Layer 9 of a small transformer language model trained on English Wikipedia (12 layers, counted from 0, width 96).
A neuron's activation on a vector x is squared ReLU(weights . x), where the dot is the dot product.

Input weights of the MLP neurons that the questions are about. A number n stands for n times 0.0018.
n42: 91 -75 85 -15 109 -182 -240 38 54 -182 -33 39 -222 113 164 -48 0 -109 102 5 28 75 109 52 0 65 -158 313 207 -106 -18 -7 -3 -66 -87 20 13 125 -108 -156 -3 -91 -17 9 102 -181 -69 13 47 167 3 6 70 171 -158 34 -56 15 -21 -79 134 47 58 -35 -212 72 70 -63 -4 -72 87 -59 -123 77 -87 67 98 63 21 147 -105 -37 211 -37 -12 119 3 47 49 53 -33 78 146 232 17 41
n47: 26 -49 -12 105 27 22 142 -78 -28 -92 140 -25 91 35 107 -46 28 -49 -213 -75 6 166 63 20 160 -55 -245 166 -84 -19 114 -29 -213 111 -9 -17 16 -164 54 54 -50 -86 103 -28 181 68 50 105 -101 208 -35 -79 44 -45 -73 98 36 -126 144 193 59 -131 78 -3 -135 -130 72 146 118 58 57 181 45 -11 77 101 -170 -82 35 17 -67 14 96 -131 37 -59 -100 -110 212 -79 -57 -63 -191 0 -62 137
n58: 99 -61 38 -73 -111 -140 -128 -138 -20 46 9 -135 -72 22 -102 12 57 150 45 58 71 124 -126 -191 56 90 -56 105 -267 52 35 168 82 -169 146 -69 -54 82 -171 80 -87 -153 96 -12 118 51 112 89 -49 78 -220 -179 -117 -146 -138 -134 76 74 135 33 -120 218 -48 -106 -7 10 33 122 78 -49 128 -141 24 142 -41 -100 99 178 -46 -35 -146 -24 -21 -7 55 -70 -142 -31 -95 173 -116 -110 -71 143 -173 -3
n60: 100 58 -40 83 -37 84 -128 -52 -3 -187 -250 74 29 -10 209 -146 77 128 37 -14 44 56 179 -68 148 -19 -67 34 50 -22 17 29 64 -162 220 22 -18 -114 -40 -80 -73 -138 100 279 37 -133 -65 68 -38 -13 -145 -46 90 171 295 -133 -31 -135 -33 25 -118 54 154 50 15 71 103 42 43 -45 60 -13 62 -40 -21 -113 -146 -39 125 12 87 241 198 -102 88 70 -111 21 85 -262 -117 -37 -17 199 -147 48
n86: -118 88 27 89 -76 -60 -138 -20 -17 -52 -123 -55 -11 96 -22 75 55 -24 -6 -198 45 -11 114 0 -119 -80 -163 28 -88 -3 111 -111 -196 -9 176 15 -15 -3 83 -14 118 -114 143 72 81 -66 -30 -82 50 139 3 38 -143 -107 13 -3 18 53 -72 15 8 -39 -96 28 -172 94 -82 27 93 -96 26 177 33 -10 106 211 -162 -129 223 -43 20 -61 10 11 123 -68 242 -13 -15 -56 -102 -30 6 33 -136 -53
n114: -110 -142 60 -64 310 30 -181 141 37 -51 55 90 118 -7 -91 41 -97 0 54 -40 -61 179 -92 -16 66 7 -36 -85 -60 123 85 15 -26 11 7 -73 -147 -3 329 -290 -74 135 -118 57 197 -113 -162 163 48 218 -109 -135 -11 49 3 11 -140 41 60 16 20 -69 32 -466 53 34 138 -17 95 -4 108 -197 -129 217 -153 16 -64 -117 -61 0 188 -89 137 -130 101 -11 43 -68 -67 -32 -6 318 -11 -72 -171 -29
n157: 11 -69 10 -53 -27 -24 105 -28 -17 25 -32 164 52 42 183 -90 87 158 -151 31 30 60 -54 -97 -313 32 -187 121 -158 -57 -126 40 -49 -10 13 -114 -42 181 -10 -76 21 -3 128 81 146 15 -235 201 63 -140 -73 -248 -41 77 -174 -17 -12 -16 46 0 98 -212 20 75 -72 -14 30 -90 -77 -410 -113 63 6 48 206 118 -74 132 54 170 -113 15 -162 141 -94 16 -7 45 -35 -10 -71 44 134 -47 33 -7
n186: 115 10 19 -21 56 49 -43 -87 49 -164 51 -61 -155 64 41 -78 -76 40 -8 -48 -84 111 138 -128 80 51 -17 133 -91 -90 -8 -24 141 29 79 54 47 89 -201 -135 38 59 -113 -55 17 69 -40 106 186 56 -134 114 60 69 83 -212 200 -58 -97 115 -67 -129 -91 130 26 126 28 -5 42 -71 145 207 -39 -43 -114 0 115 92 61 -10 23 0 -70 -3 -8 198 144 -31 50 48 72 -77 -22 -109 -18 132
n190: -152 -44 58 -8 -16 -187 132 -45 48 80 120 59 89 -42 45 -143 17 121 -103 -88 0 267 -152 -96 72 -54 -91 71 5 75 -70 -108 3 -3 -111 28 40 -58 168 -37 -62 -82 -15 151 26 -67 165 -54 108 124 -62 39 59 17 3 -145 189 -67 158 104 110 -46 16 -64 -87 -125 28 16 6 16 -36 21 95 -35 -25 95 54 -84 -72 22 50 62 -30 -175 -101 -37 -113 -82 -34 95 -92 30 -70 79 -153 125
n205: -3 32 26 6 12 -34 13 46 53 -36 -150 -6 -125 -17 94 -270 243 -43 -318 -8 93 65 -91 -183 165 -66 -11 -26 -83 51 211 10 201 -24 6 36 -9 -45 -9 62 84 176 105 83 73 -3 26 189 -14 -84 20 58 -43 -30 83 69 -35 -34 107 -55 55 102 65 -91 -24 -6 24 72 117 -61 -48 -20 47 99 43 116 -196 72 57 52 -209 27 59 -72 126 29 -187 -92 -28 247 147 -33 -72 72 -16 6
n223: -38 -41 -154 88 -43 7 -39 26 -80 -178 118 36 -168 -94 36 144 47 15 -78 12 -5 58 -119 5 -72 -4 20 151 72 -85 -20 -5 -105 -107 52 84 -153 -55 64 -54 7 0 57 57 17 -13 112 -22 89 54 -11 -22 -19 -10 -65 -14 -21 -125 124 -15 -59 169 -59 -159 -16 -72 18 -72 31 30 -11 -71 -200 41 -21 152 -17 31 132 62 23 25 -17 0 -32 -31 15 -5 0 -37 -20 5 107 89 -32 34
n224: 150 -44 -107 -170 191 -253 49 -214 -60 -7 -195 10 84 28 -146 161 -134 55 19 -105 35 54 21 165 -53 -53 -181 125 18 -104 109 -28 -132 -7 58 -78 -68 -66 -13 -86 -100 -85 4 129 -47 87 106 -27 18 80 -194 81 -192 136 -54 13 79 -46 -105 171 0 169 169 -51 -22 -71 -11 -72 144 -118 -6 -3 -232 57 144 -134 -44 -16 -43 -185 -36 35 153 52 13 92 -89 -43 -44 -49 83 148 126 81 126 -179
n229: 13 0 83 5 -41 35 -31 -141 98 -58 86 106 -40 -5 -52 -5 73 76 -73 -17 -90 198 32 -94 79 -160 -45 -6 -31 -18 60 29 -31 64 92 18 25 118 135 19 55 -183 -24 -47 98 -145 44 38 32 63 -51 -66 -72 -53 27 -12 -7 53 0 -27 2 -107 -149 -90 -8 -61 74 -110 109 -81 -87 -94 -34 153 -24 -66 -38 56 210 -80 138 140 -2 -44 54 143 53 -40 -63 -2 123 186 107 -78 -32 10
n246: -171 -114 203 17 85 11 -63 109 -47 -80 30 -44 -24 -37 17 -105 -44 -40 11 24 -39 9 -127 20 136 165 -280 -22 -169 4 188 15 18 -50 197 98 -210 -36 -53 -7 -40 11 -31 167 150 -55 20 137 213 210 -188 31 14 6 -130 -244 54 150 -70 13 104 4 -10 -127 36 26 159 -193 274 89 -142 -40 -97 -46 0 -140 -59 -125 114 115 168 206 141 -156 173 38 235 -164 -15 -163 -119 -23 -53 42 -73 -95
n272: 72 29 -86 30 -101 -151 -274 -218 94 -56 -16 -10 -25 184 -25 -106 189 21 52 -14 -19 12 145 11 -13 99 -109 105 -84 -66 -26 -21 -221 -282 97 84 61 121 -97 -137 13 -112 -60 -42 -20 -80 -91 130 -40 152 -152 75 67 -27 -111 49 23 83 -119 -33 3 -26 -61 15 -59 -187 40 144 33 -26 183 -92 -144 27 -12 64 164 81 96 -9 -137 86 -39 -209 62 134 -21 -15 -7 -241 124 113 -107 243 -4 13
n290: 46 126 -88 -19 184 -7 -33 -168 0 -134 -118 28 -90 140 46 35 -24 -3 37 -165 -23 127 -180 37 34 127 -107 -4 172 128 -46 -61 -237 41 -63 -203 -94 -25 159 -331 -83 7 -160 -19 20 -52 16 242 -63 142 196 -61 -191 -79 -34 84 6 120 -132 94 -58 -97 -76 -278 -49 -143 60 16 -114 34 -62 -44 -31 0 33 -183 -246 54 -60 30 67 -116 25 -141 164 117 18 76 -17 -94 101 -11 -33 106 43 60
n317: 11 184 -69 -72 -7 -79 -60 -55 -28 -80 -19 237 -113 -83 -144 -144 -139 95 168 86 -114 51 57 -126 -259 90 4 -21 -139 18 -123 -108 -182 -55 -27 195 -309 -53 60 -270 132 -53 48 165 12 -98 -97 -92 -32 -33 -48 178 107 -138 25 -273 -58 6 -149 76 -34 -306 119 -49 -69 -60 26 -100 88 -58 69 22 -3 36 85 -42 -88 100 -57 -55 18 24 0 142 -61 26 48 50 -38 172 12 102 -10 73 40 145
n345: 182 83 106 -46 15 -108 22 -32 16 -87 12 -16 48 104 -54 -169 10 123 9 206 -15 110 -85 0 -113 -109 -88 92 66 -46 9 -180 -52 50 71 100 16 20 -74 -6 -201 103 47 11 192 -97 -235 23 88 74 12 12 -111 260 154 56 -112 50 0 62 -165 -9 49 -45 4 78 202 134 166 -109 -9 12 48 48 6 -67 186 -65 -12 -121 40 -31 135 53 74 33 105 -117 229 -12 -121 -71 -22 68 -171 -226
n347: 68 -77 -125 132 46 -189 99 -177 -117 -110 -67 -115 101 32 159 108 95 66 -80 -115 110 -35 -72 -109 193 -120 -46 133 85 -16 -39 -72 0 -90 3 -71 -42 -103 113 114 0 0 254 -68 56 -17 -38 135 -95 27 -58 -77 -13 -45 -167 -105 124 -159 72 -25 239 -77 82 -110 -115 -134 69 -29 -7 37 75 46 -135 14 -50 -187 -32 -53 93 -159 42 28 6 -95 43 -216 134 39 -112 -55 -46 -80 -156 -37 70 77
n359: -97 -129 79 -30 103 -36 97 11 31 -120 -96 104 0 -18 -18 -57 180 -43 148 78 51 -28 133 72 3 -10 100 27 -20 -58 -3 -73 85 63 35 15 -88 66 64 -104 220 25 -21 40 -20 -151 -135 80 -33 -64 -77 -42 -274 111 47 -81 61 3 48 2 -62 135 -19 3 -12 -17 9 -67 -65 55 -131 -33 -22 48 -56 -117 -77 49 -164 -42 -180 -84 35 19 -152 -18 50 73 -31 -57 -7 50 259 -32 184 -152
n361: 17 -184 -106 -53 20 58 139 -112 -126 18 -54 165 3 -278 -84 0 178 -9 -76 -37 148 227 -41 48 -171 -88 -69 139 88 134 82 -11 -97 -185 40 -15 -38 -86 -82 88 20 59 223 -82 88 -11 -203 -24 -128 -59 53 83 -44 57 -67 -113 -45 -103 133 42 158 -53 0 -271 -176 -83 97 -215 -49 -167 -120 100 118 -58 167 36 -139 105 16 63 -145 -87 -58 -156 126 45 -105 -18 10 66 91 -101 59 161 14 142
n369: -48 141 26 240 -249 47 -52 -229 -39 -149 18 235 0 -48 -79 15 195 76 92 118 23 112 -101 106 -58 263 -66 14 -18 216 -30 74 -12 148 99 71 -228 89 179 -132 59 -88 38 131 46 64 -85 -101 4 72 -76 -114 114 77 -32 -173 -38 -94 -76 59 -116 -54 -170 -60 -70 -356 -125 26 -105 -8 -57 -25 -345 154 -163 -152 68 -37 -160 56 56 63 82 0 27 -303 222 39 123 -238 -7 121 76 8 -244 -46
n375: -17 93 -107 91 -154 -81 -93 -165 -94 -31 -66 75 -61 -78 -200 36 -33 6 19 -59 -103 180 104 -28 -118 120 27 90 67 -7 -68 -230 -181 -93 -16 90 -187 138 6 -28 246 -56 287 148 114 35 -21 7 -77 -19 -66 154 -126 144 122 -189 85 27 -56 43 75 -47 46 -25 29 72 57 66 -54 -73 150 12 144 48 91 90 -155 -33 -27 49 236 -103 12 110 88 34 251 -72 157 -69 -28 21 -53 13 -37 -44

Each question shows a token from some text and the vector x that enters the MLP there. A number n stands for n times 0.012.

" R": -59 -8 -11 -40 -31 29 -33 -128 115 -55 -8 -56 -104 -92 -19 -66 20 -7 -38 7 -47 -35 -26 163 -31 91 320 -49 37 -1 -32 50 -139 -36 -164 167 5 -130 80 19 -195 16 27 60 -158 -1 108 150 76 11 39 -73 42 -12 -56 -91 4 24 -73 33 -34 -132 -68 121 25 101 40 123 45 203 55 -4 64 -31 4 -148 16 -15 98 33 53 -19 -49 72 -109 89 -38 19 36 11 -61 -78 36 -39 -92 92
The neuron with the highest activation: n317

"|": 22 25 -48 -18 -28 156 -23 -38 -52 165 78 7 55 100 105 -30 28 -151 48 88 163 23 -149 -36 94 -67 14 29 5 -95 95 55 25 87 51 -33 77 -136 66 149 -69 88 39 -70 74 -7 -108 -31 -153 -15 187 36 21 -61 -35 69 86 -33 -64 -122 84 -28 -88 55 26 -13 -123 -57 -150 87 -57 -95 -20 -98 -95 51 11 -197 18 -122 18 155 -4 60 -36 70 -15 180 -18 12 -100 -49 82 -57 -110 -15
The neuron with the highest activation: n347

"D": -97 -7 135 44 -60 63 13 174 67 51 71 33 50 -51 21 -93 -63 -11 -15 -40 -62 33 139 -17 67 22 111 -213 108 -89 81 68 -154 -1 -101 -57 -33 -20 18 58 111 42 87 137 6 -141 64 -18 -15 3 -4 110 -43 69 40 37 -147 82 78 -44 -57 49 -46 -54 48 12 -92 -25 34 5 -115 39 140 -17 4 -82 69 -265 54 50 81 -104 -68 63 -5 -41 27 64 -61 61 -116 -246 -87 -3 17 127
Which neuron fires most, and how strongly? n86, at about 1.9

" out": -77 77 76 -69 54 -23 31 -32 -30 123 18 79 -64 23 76 79 -17 -32 -44 -95 64 -138 120 91 -67 48 54 17 -71 -86 -2 1 40 -24 -9 187 180 -89 31 137 10 85 -79 -29 -103 87 -19 -131 -21 139 104 -2 -3 -17 -70 67 -128 -66 -83 -82 -4 104 39 204 -2 0 -126 5 23 -42 -19 12 -40 -195 -159 40 147 11 28 -45 2 -6 215 -29 -21 22 84 170 18 12 -151 -61 131 6 29 -57
The neuron with the highest activation: n42

"7": 11 6 3 -94 -40 64 20 30 16 127 74 44 17 -70 -21 47 -81 -54 120 -39 54 -86 -36 -8 13 203 -118 -51 42 27 26 57 -58 -12 -8 58 -125 -94 -118 149 35 -47 -50 -32 -119 79 163 73 -135 -68 -79 44 -3 -81 20 -62 -88 -10 18 -227 12 -93 36 134 11 182 -15 -27 -132 95 -4 -39 -2 -216 -43 122 -44 -28 8 -17 -41 -208 125 4 -68 -41 22 109 -42 166 52 -100 -99 -8 25 -9
The neuron with the highest activation: n317

" M": -20 57 2 -33 -77 154 1 -71 46 37 41 48 54 9 67 55 91 -70 -37 -31 -70 112 55 143 -13 133 405 -123 56 -9 -77 32 -115 36 23 61 60 -8 -14 182 -1 98 -77 127 -29 75 60 30 81 11 -1 -69 45 -23 -56 98 61 -3 -121 -89 -142 -70 -74 18 97 38 -88 25 20 98 45 0 84 -137 57 19 -16 -42 14 63 13 -47 -86 34 158 -67 -57 -26 -14 68 -133 67 -122 -35 -75 56
Which two neurons fire most, strongest first? n375, n369

" ": 12 108 56 -7 10 -147 192 77 202 208 128 -40 66 88 -76 -164 -56 -159 49 65 122 -127 30 63 -95 -113 29 -99 -39 -19 -39 -50 -23 149 -131 -89 22 -43 -40 104 -4 -49 -76 -74 -39 21 -2 81 -28 -54 -41 90 -85 51 -28 90 -133 2 57 -170 28 -93 -24 207 122 43 -96 69 -45 -5 123 -6 24 -15 36 23 12 -45 53 37 -12 -56 -110 -48 -10 -61 -4 -1 -50 64 -22 -38 120 11 93 26
The neuron with the highest activation: n157

"ew": -68 120 -162 35 -188 155 -28 117 162 -25 19 -22 -86 27 78 -49 54 -77 -147 12 130 26 6 36 87 66 152 -46 -73 79 40 -47 88 145 -54 48 12 29 -76 165 53 89 -15 -111 -156 45 29 -184 49 0 -33 45 -164 79 -81 -55 29 13 20 11 -38 -49 -64 -33 92 30 -82 44 64 -24 -44 -119 -128 -89 66 -50 162 -51 -23 -21 71 82 -159 150 -78 22 12 20 -112 37 -26 12 77 -34 -28 -6
Which two neurons fire most, strongest first? n369, n186

" have": 6 123 37 20 -16 19 -69 -39 121 -23 15 -118 84 36 48 66 62 29 -69 38 -41 -58 120 -11 46 129 -89 -45 -13 -23 28 167 -179 132 -53 -90 105 -22 -43 66 -87 50 -103 128 -133 238 -28 34 14 107 42 -14 -19 23 3 55 -54 58 -106 -71 -117 10 -72 93 -57 8 -71 -146 -39 27 78 -35 -133 -118 -158 4 54 67 -8 -84 -67 18 113 106 -57 46 -88 236 17 12 -138 -1 109 -9 91 -51
Which neuron fires most, and how strongly? n224, at about 2.9

" States": -50 -1 46 -17 44 -152 69 -13 130 83 59 13 43 -25 4 -55 -55 -2 13 -49 35 -26 176 94 5 52 40 -45 -5 -78 8 69 85 114 -108 -89 38 132 36 -37 15 218 -13 66 16 10 64 -80 -146 18 -15 61 35 7 -41 89 21 -23 53 -192 160 -11 25 8 9 7 -103 47 -56 5 25 51 85 -84 -128 -40 64 25 18 -147 54 -141 66 32 -32 -51 -187 348 -38 -44 -33 39 -19 64 78 155
Which three neurons fire most, strongest first? n42, n359, n190

"4": 43 80 61 109 -48 95 -64 22 86 148 34 -74 -16 -139 22 24 31 -7 118 52 26 -8 22 57 75 119 -110 -59 21 60 3 56 30 -3 -28 -7 78 49 -1 101 -102 -4 -60 23 -192 113 25 -59 3 -54 -48 -16 127 -11 122 -27 -89 -116 15 -211 -57 6 23 194 171 38 -14 -28 -34 17 9 -192 67 -151 -31 -118 55 -49 61 45 39 -263 5 -85 78 58 55 141 1 -2 -88 -112 -5 43 -32 123
The neuron with the highest activation: n60

"c": 19 -4 10 -50 -97 22 -14 93 120 140 -18 -20 38 -19 -5 50 118 -58 -16 5 -108 41 47 39 -153 49 -65 -118 -2 159 45 -56 67 148 -82 17 -51 54 49 42 -61 30 -71 -13 62 153 -34 -65 -128 191 50 -88 -27 32 120 -23 -39 124 41 -36 -130 56 -101 130 71 52 4 186 -29 115 -21 14 80 -176 -180 1 9 96 103 -36 2 -90 -48 -9 168 104 -115 -88 109 11 -90 -82 99 -15 -91 -6
The neuron with the highest activation: n345

"ed": 0 69 -12 -5 44 36 -23 -24 -40 -52 91 -47 -139 -59 54 107 139 -87 -4 -47 -162 15 66 192 7 139 241 -14 8 17 -99 66 128 -37 -103 32 -84 40 129 93 -82 18 52 104 -197 -74 57 33 92 -15 48 88 35 -26 98 55 14 -50 175 -48 -19 -101 59 83 115 21 -30 24 23 51 -24 -51 50 -96 -35 32 156 -26 71 -81 -77 -123 55 171 30 28 -60 -66 -116 27 18 -179 -25 -2 87 -67
The neuron with the highest activation: n223

" |": 9 149 -17 78 40 72 28 92 30 220 -124 -20 117 4 34 -43 9 8 -66 -11 -43 -121 19 8 58 55 7 -20 112 -108 86 156 -58 58 -54 -43 42 -39 171 163 25 135 6 -53 -32 14 75 -23 -78 13 113 110 -10 47 0 -3 -157 58 43 -132 61 -9 131 65 -21 89 -27 25 -100 55 0 7 40 -56 51 155 -29 -198 59 -101 -47 -19 -147 25 -41 -4 -26 150 -99 -28 -157 -116 -54 -162 118 19
Which three neurons fire most, strongest first? n347, n86, n205

" that": -36 68 -78 -56 68 -16 107 -18 226 119 73 4 -14 84 1 -35 -10 -21 -29 8 35 -140 103 35 16 -12 8 -123 54 -66 -45 97 -118 204 -11 -33 172 5 4 -60 20 82 72 81 4 93 49 57 1 129 109 5 6 25 -147 16 -56 -16 -49 -122 49 -38 -78 115 -119 187 -39 51 -124 -139 -2 -127 2 -102 -82 37 -61 26 -64 -100 -48 10 23 25 58 51 30 289 -46 25 -75 -154 -18 -9 26 34
Which neuron fires most, and how strongly? n157, at about 1.7

"en": 4 -91 18 -21 -168 98 -65 -15 7 69 -5 -35 53 -165 -37 48 59 11 70 -40 -41 105 89 117 175 -103 103 -62 -3 -5 95 140 -6 37 -35 -73 -134 67 16 90 -7 21 -111 292 -157 58 17 12 109 111 106 -38 -32 69 80 75 -174 -6 12 -80 -128 45 36 126 49 126 -37 -91 2 90 -5 -44 -27 -2 73 54 -59 104 125 -90 46 87 27 -38 128 51 11 -12 50 49 -13 -91 54 -130 -69 24
Which three neurons fire most, strongest first? n60, n229, n246

"re": -129 85 -64 -33 51 54 -16 97 -8 10 -49 -119 9 19 -11 -46 -137 -162 -73 21 18 -56 -123 29 85 -86 214 -58 -37 -8 114 64 107 23 -74 92 39 -96 -40 237 -5 97 -77 9 -147 -32 183 114 56 23 -86 -7 -154 -43 -28 19 -84 -27 82 38 22 23 27 103 11 136 -41 -150 -86 132 -16 -53 7 -175 14 -20 -17 -15 55 11 -37 44 -137 -94 -39 92 25 -27 116 80 -122 24 -52 78 -3 -112
The neuron with the highest activation: n205

"\n": -72 52 102 -6 -43 103 58 -60 69 314 114 -64 116 14 43 -72 -31 56 97 -6 -69 -47 75 7 -36 8 -78 -4 74 -73 149 65 -90 131 75 57 87 -131 29 3 -81 98 41 150 -60 85 -17 -65 -25 77 96 84 64 48 -82 -89 -214 89 1 -26 -75 31 34 27 -128 57 -62 20 -36 68 18 -5 -19 10 -87 64 70 -136 54 -103 8 -148 65 -26 91 -72 21 -204 60 56 -115 -69 17 -19 81 28
Which three neurons fire most, strongest first? n345, n86, n47

"0": 23 -25 121 17 -125 62 -59 -2 130 125 -151 12 148 -118 15 21 69 -117 -15 -50 48 -23 100 113 4 165 -6 71 -36 19 8 61 -56 95 73 -66 44 -35 6 2 -126 37 41 -26 -133 61 81 -58 -82 12 -19 82 13 51 99 -40 -169 -13 -80 -203 -31 19 -34 212 125 -15 48 -78 -63 -108 73 -42 37 -254 -38 -37 60 -47 -51 88 49 -82 128 32 39 -35 -30 125 0 162 -8 -79 -60 -29 -96 0
The neuron with the highest activation: n60

"ment": -104 112 -109 158 53 51 70 11 109 97 -131 -52 23 100 125 29 -85 42 76 25 -84 -24 129 105 61 140 166 -33 66 -61 -42 60 130 -53 -180 83 88 -197 61 100 -48 155 25 -19 -62 44 -51 -116 -17 34 8 -36 8 91 -35 136 5 -53 125 -71 -3 -101 64 -49 -15 28 -18 45 -164 94 14 65 31 -26 -160 -15 -9 -39 -81 -97 107 -37 -58 131 -1 -43 40 83 -46 18 -76 -4 8 39 170 39
Which neuron fires most, and how strongly? n347, at about 3.1

"ort": -26 -64 -6 -15 37 239 -127 8 27 129 -17 -130 92 -60 -44 -126 58 -17 -122 -178 6 55 13 130 15 -65 257 -15 -31 -112 -19 118 84 -1 81 89 91 85 103 0 -69 129 124 -79 11 48 8 6 -77 94 -51 -29 11 11 57 -71 -92 -53 34 6 -40 76 -17 30 -75 77 13 138 29 20 -10 70 80 -91 -142 -64 84 -49 55 0 -56 -145 -58 71 -124 61 -47 70 -60 -36 -17 144 122 -131 74 50
Which two neurons fire most, strongest first? n359, n186

"red": -131 46 -75 -143 -140 38 43 131 -94 -74 140 36 -101 -117 50 198 67 -86 38 -50 153 -25 -35 151 29 47 24 -24 92 17 11 170 -44 -36 -6 93 -159 -140 -2 101 62 -22 61 229 -50 -15 130 -158 2 123 18 -1 93 64 121 31 -68 4 22 -44 -55 132 34 96 97 -65 -13 9 49 57 -3 -65 -64 -99 -38 38 -11 -13 41 173 47 114 4 86 20 -40 3 -7 -4 94 7 -42 90 0 -7 71
Which two neurons fire most, strongest first? n223, n369

",": -60 16 -53 11 101 -69 29 1 143 209 74 -10 74 -24 -24 -113 2 -61 58 5 9 -179 89 34 -62 81 1 51 19 36 -50 31 -137 43 24 -37 127 34 -112 -78 10 107 -118 109 76 69 -54 -23 -40 180 54 28 17 22 -47 -3 -104 30 0 -301 -49 2 45 101 23 157 -3 79 -81 -33 -21 98 28 -112 -125 98 -52 -141 16 -94 52 37 -19 33 -39 -78 42 255 -105 -19 -46 -72 -23 -55 -4 2
Which neuron fires most, and how strongly? n86, at about 2.4

"og": 38 -120 88 -12 24 135 -44 -9 210 51 64 -155 -24 -53 -43 136 10 -92 76 -82 -53 -51 83 126 -102 74 359 19 -7 14 -117 -13 39 -66 12 -20 113 54 28 79 -7 63 -78 -85 -22 -22 35 -43 9 141 49 83 44 85 111 -3 -136 -35 -68 -7 41 58 38 38 -114 -3 -19 105 -7 29 -39 6 -114 59 25 42 -47 100 -15 -10 -110 -38 47 178 -89 169 40 -28 99 60 36 46 5 3 -3 142
Which two neurons fire most, strongest first? n42, n186

"ive": -44 -32 -38 53 -21 39 -29 75 -25 109 -111 -60 122 73 57 76 10 -33 22 -17 -46 -69 146 202 99 69 177 41 75 -142 -187 112 3 88 -144 -3 109 -75 66 -133 -15 168 -40 16 -96 94 -8 52 104 45 21 71 116 26 65 130 -25 11 -85 -138 -68 -22 22 115 -56 39 38 20 15 12 44 -35 5 -72 -136 -3 -85 5 47 -39 -62 41 66 152 39 12 92 236 21 -37 -47 -11 -70 38 58 159
Which three neurons fire most, strongest first? n42, n60, n186

"ly": -64 -81 -11 -69 78 -144 39 1 119 35 -28 -67 38 4 83 101 -18 123 55 -108 -61 -130 31 119 174 -15 56 54 36 -23 90 56 -69 78 -41 -20 124 -23 83 98 21 71 49 -21 -74 211 -1 86 -207 128 -100 -11 -95 84 -37 31 21 -51 124 -78 -26 -7 88 39 -65 -4 -119 -11 -173 46 -33 34 -15 -67 -27 -67 51 -129 92 -62 114 -22 68 -25 -56 -59 72 221 -62 65 5 -94 117 -28 118 126
Which neuron fires most, and how strongly? n347, at about 29

"ate": 10 37 -70 41 -151 11 -7 -37 25 3 7 -107 76 35 29 75 -117 -86 97 -45 -7 -91 161 111 72 61 14 66 46 37 28 -12 -40 68 -87 45 52 -104 -5 84 -59 18 -15 10 -55 -50 73 -36 -121 182 37 54 -16 -6 -165 36 -180 -16 56 -264 72 96 104 180 -48 -127 -40 44 9 8 50 -6 -1 -100 -124 -70 96 -34 51 -105 -16 -39 132 50 -19 -102 -29 109 -58 74 -112 -52 -22 111 133 190
Which neuron fires most, and how strongly? n347, at about 9.8

"ing": 17 42 43 11 -45 -36 29 62 92 88 -34 28 -15 -6 71 74 -17 -76 32 -96 19 -97 162 45 -4 154 -3 24 -48 -74 -18 213 99 105 -97 -44 28 29 3 36 -44 75 -20 -112 -147 136 88 -21 -93 93 46 128 109 92 43 78 -12 -70 91 -142 154 40 87 91 -77 60 37 -4 -82 -42 57 -73 10 -19 -180 64 102 164 30 -83 -161 36 12 177 -95 25 41 171 -13 45 -146 9 -39 25 49 115
Which neuron fires most, and how strongly? n42, at about 10

" Th": 58 12 13 -109 126 -51 5 -4 166 119 116 -46 -63 -64 26 15 -3 -153 -83 54 -60 95 -89 -45 -39 5 142 40 -20 -120 80 130 -104 194 -154 -65 110 2 -126 40 14 -14 -7 52 -67 189 43 -132 -30 51 80 18 -30 97 -24 -17 -15 229 -21 144 11 -65 -79 -40 -40 74 -26 23 -106 62 20 -38 40 -18 69 -74 60 29 25 -40 54 -14 11 81 -209 -34 43 14 128 -63 105 -173 -57 37 -72 34
The neuron with the highest activation: n186

" w": -112 80 -44 -75 -106 -9 14 115 79 -52 -25 29 -50 47 11 -41 -32 -15 -96 15 31 16 -72 55 -21 -35 31 -19 5 -91 97 -9 -68 220 -244 101 192 69 5 22 -44 95 -77 114 -128 92 -60 6 51 140 -81 -40 42 69 -27 116 -43 147 -40 45 -43 -44 15 200 16 51 1 91 -11 15 1 39 -62 -200 -15 12 83 -92 -26 -202 58 -85 47 159 -84 -18 -58 -25 -91 179 -2 -21 53 -49 -1 -56
Which neuron fires most, and how strongly? n345, at about 5.2

" res": -23 146 58 -65 -57 58 148 73 196 51 -81 31 92 -106 42 -62 -106 21 -14 2 1 -74 -126 -43 -5 176 9 -73 19 -97 53 -23 -70 37 -23 66 133 -7 -37 42 18 -37 -36 45 -94 164 9 125 -175 148 -51 -19 19 0 65 135 -33 64 -3 -76 -139 -28 39 -64 46 -45 -25 52 39 152 68 -1 12 -95 -4 19 171 -63 -42 -87 -115 97 225 51 107 99 -127 -44 42 10 -41 -4 98 148 41 24
Which neuron fires most, and how strongly? n345, at about 3

" 201": -29 -136 -83 79 -19 0 35 -5 69 141 44 -25 62 49 -76 -20 37 36 31 -237 99 -117 104 56 52 99 -200 -76 -15 -72 27 12 -94 33 -15 164 115 -19 -39 138 -16 -1 -33 -7 -140 168 155 4 -105 -23 -30 50 -44 39 81 -48 25 135 45 -196 -35 42 50 95 18 77 96 -19 15 8 -61 -93 65 -89 92 -52 -15 -3 20 -41 19 -81 174 22 -37 -8 67 89 -116 105 -87 -99 140 -35 -121 54
Which neuron fires most, and how strongly? n86, at about 2.2

"ers": -47 12 20 -21 -130 -48 79 -104 132 17 24 -26 0 -103 72 -117 -30 -14 70 -110 -5 -5 130 3 80 80 172 -23 -5 -26 -28 66 121 -33 -21 6 48 -64 0 0 -26 82 -181 24 -53 -78 82 -89 -95 94 19 63 14 54 120 86 -50 -55 -16 -274 -72 -33 -56 208 -111 163 -34 48 -10 54 -2 -119 54 -147 -117 115 134 -32 -7 -68 58 -111 97 70 73 64 -68 156 -74 -82 -44 -86 4 10 -1 -59
Which two neurons fire most, strongest first? n60, n186

"s.": 10 39 132 -95 2 -58 4 76 142 41 41 -69 43 60 23 -36 -87 -23 62 -56 54 -176 -30 102 -36 107 -14 48 -43 -116 -18 -154 -74 132 -29 -16 140 -112 33 -26 -56 29 -6 154 142 127 35 -80 -25 31 12 32 -29 70 -99 -2 -114 83 -17 -83 60 100 39 134 -40 18 -32 67 -64 -46 71 141 26 -63 -145 0 2 -135 -122 -69 60 86 105 105 -16 -157 -93 255 -86 -31 -103 -87 34 26 83 54
Which three neurons fire most, strongest first? n42, n224, n86

" le": -8 -8 -6 -126 -102 73 7 -6 100 80 20 -150 -26 20 81 -60 -22 84 120 -24 45 96 -46 153 220 78 121 -82 -42 61 -23 79 -52 62 29 -51 206 19 6 65 -21 91 23 156 -106 158 1 132 -23 191 -40 -115 -25 -42 -63 -34 -45 74 -76 -33 -50 120 -7 103 42 25 46 76 22 116 93 1 -161 -117 -88 -62 54 -50 21 42 -22 21 11 -30 -48 103 -64 108 -163 138 70 88 -60 24 -79 -3
Which neuron fires most, and how strongly? n58, at about 13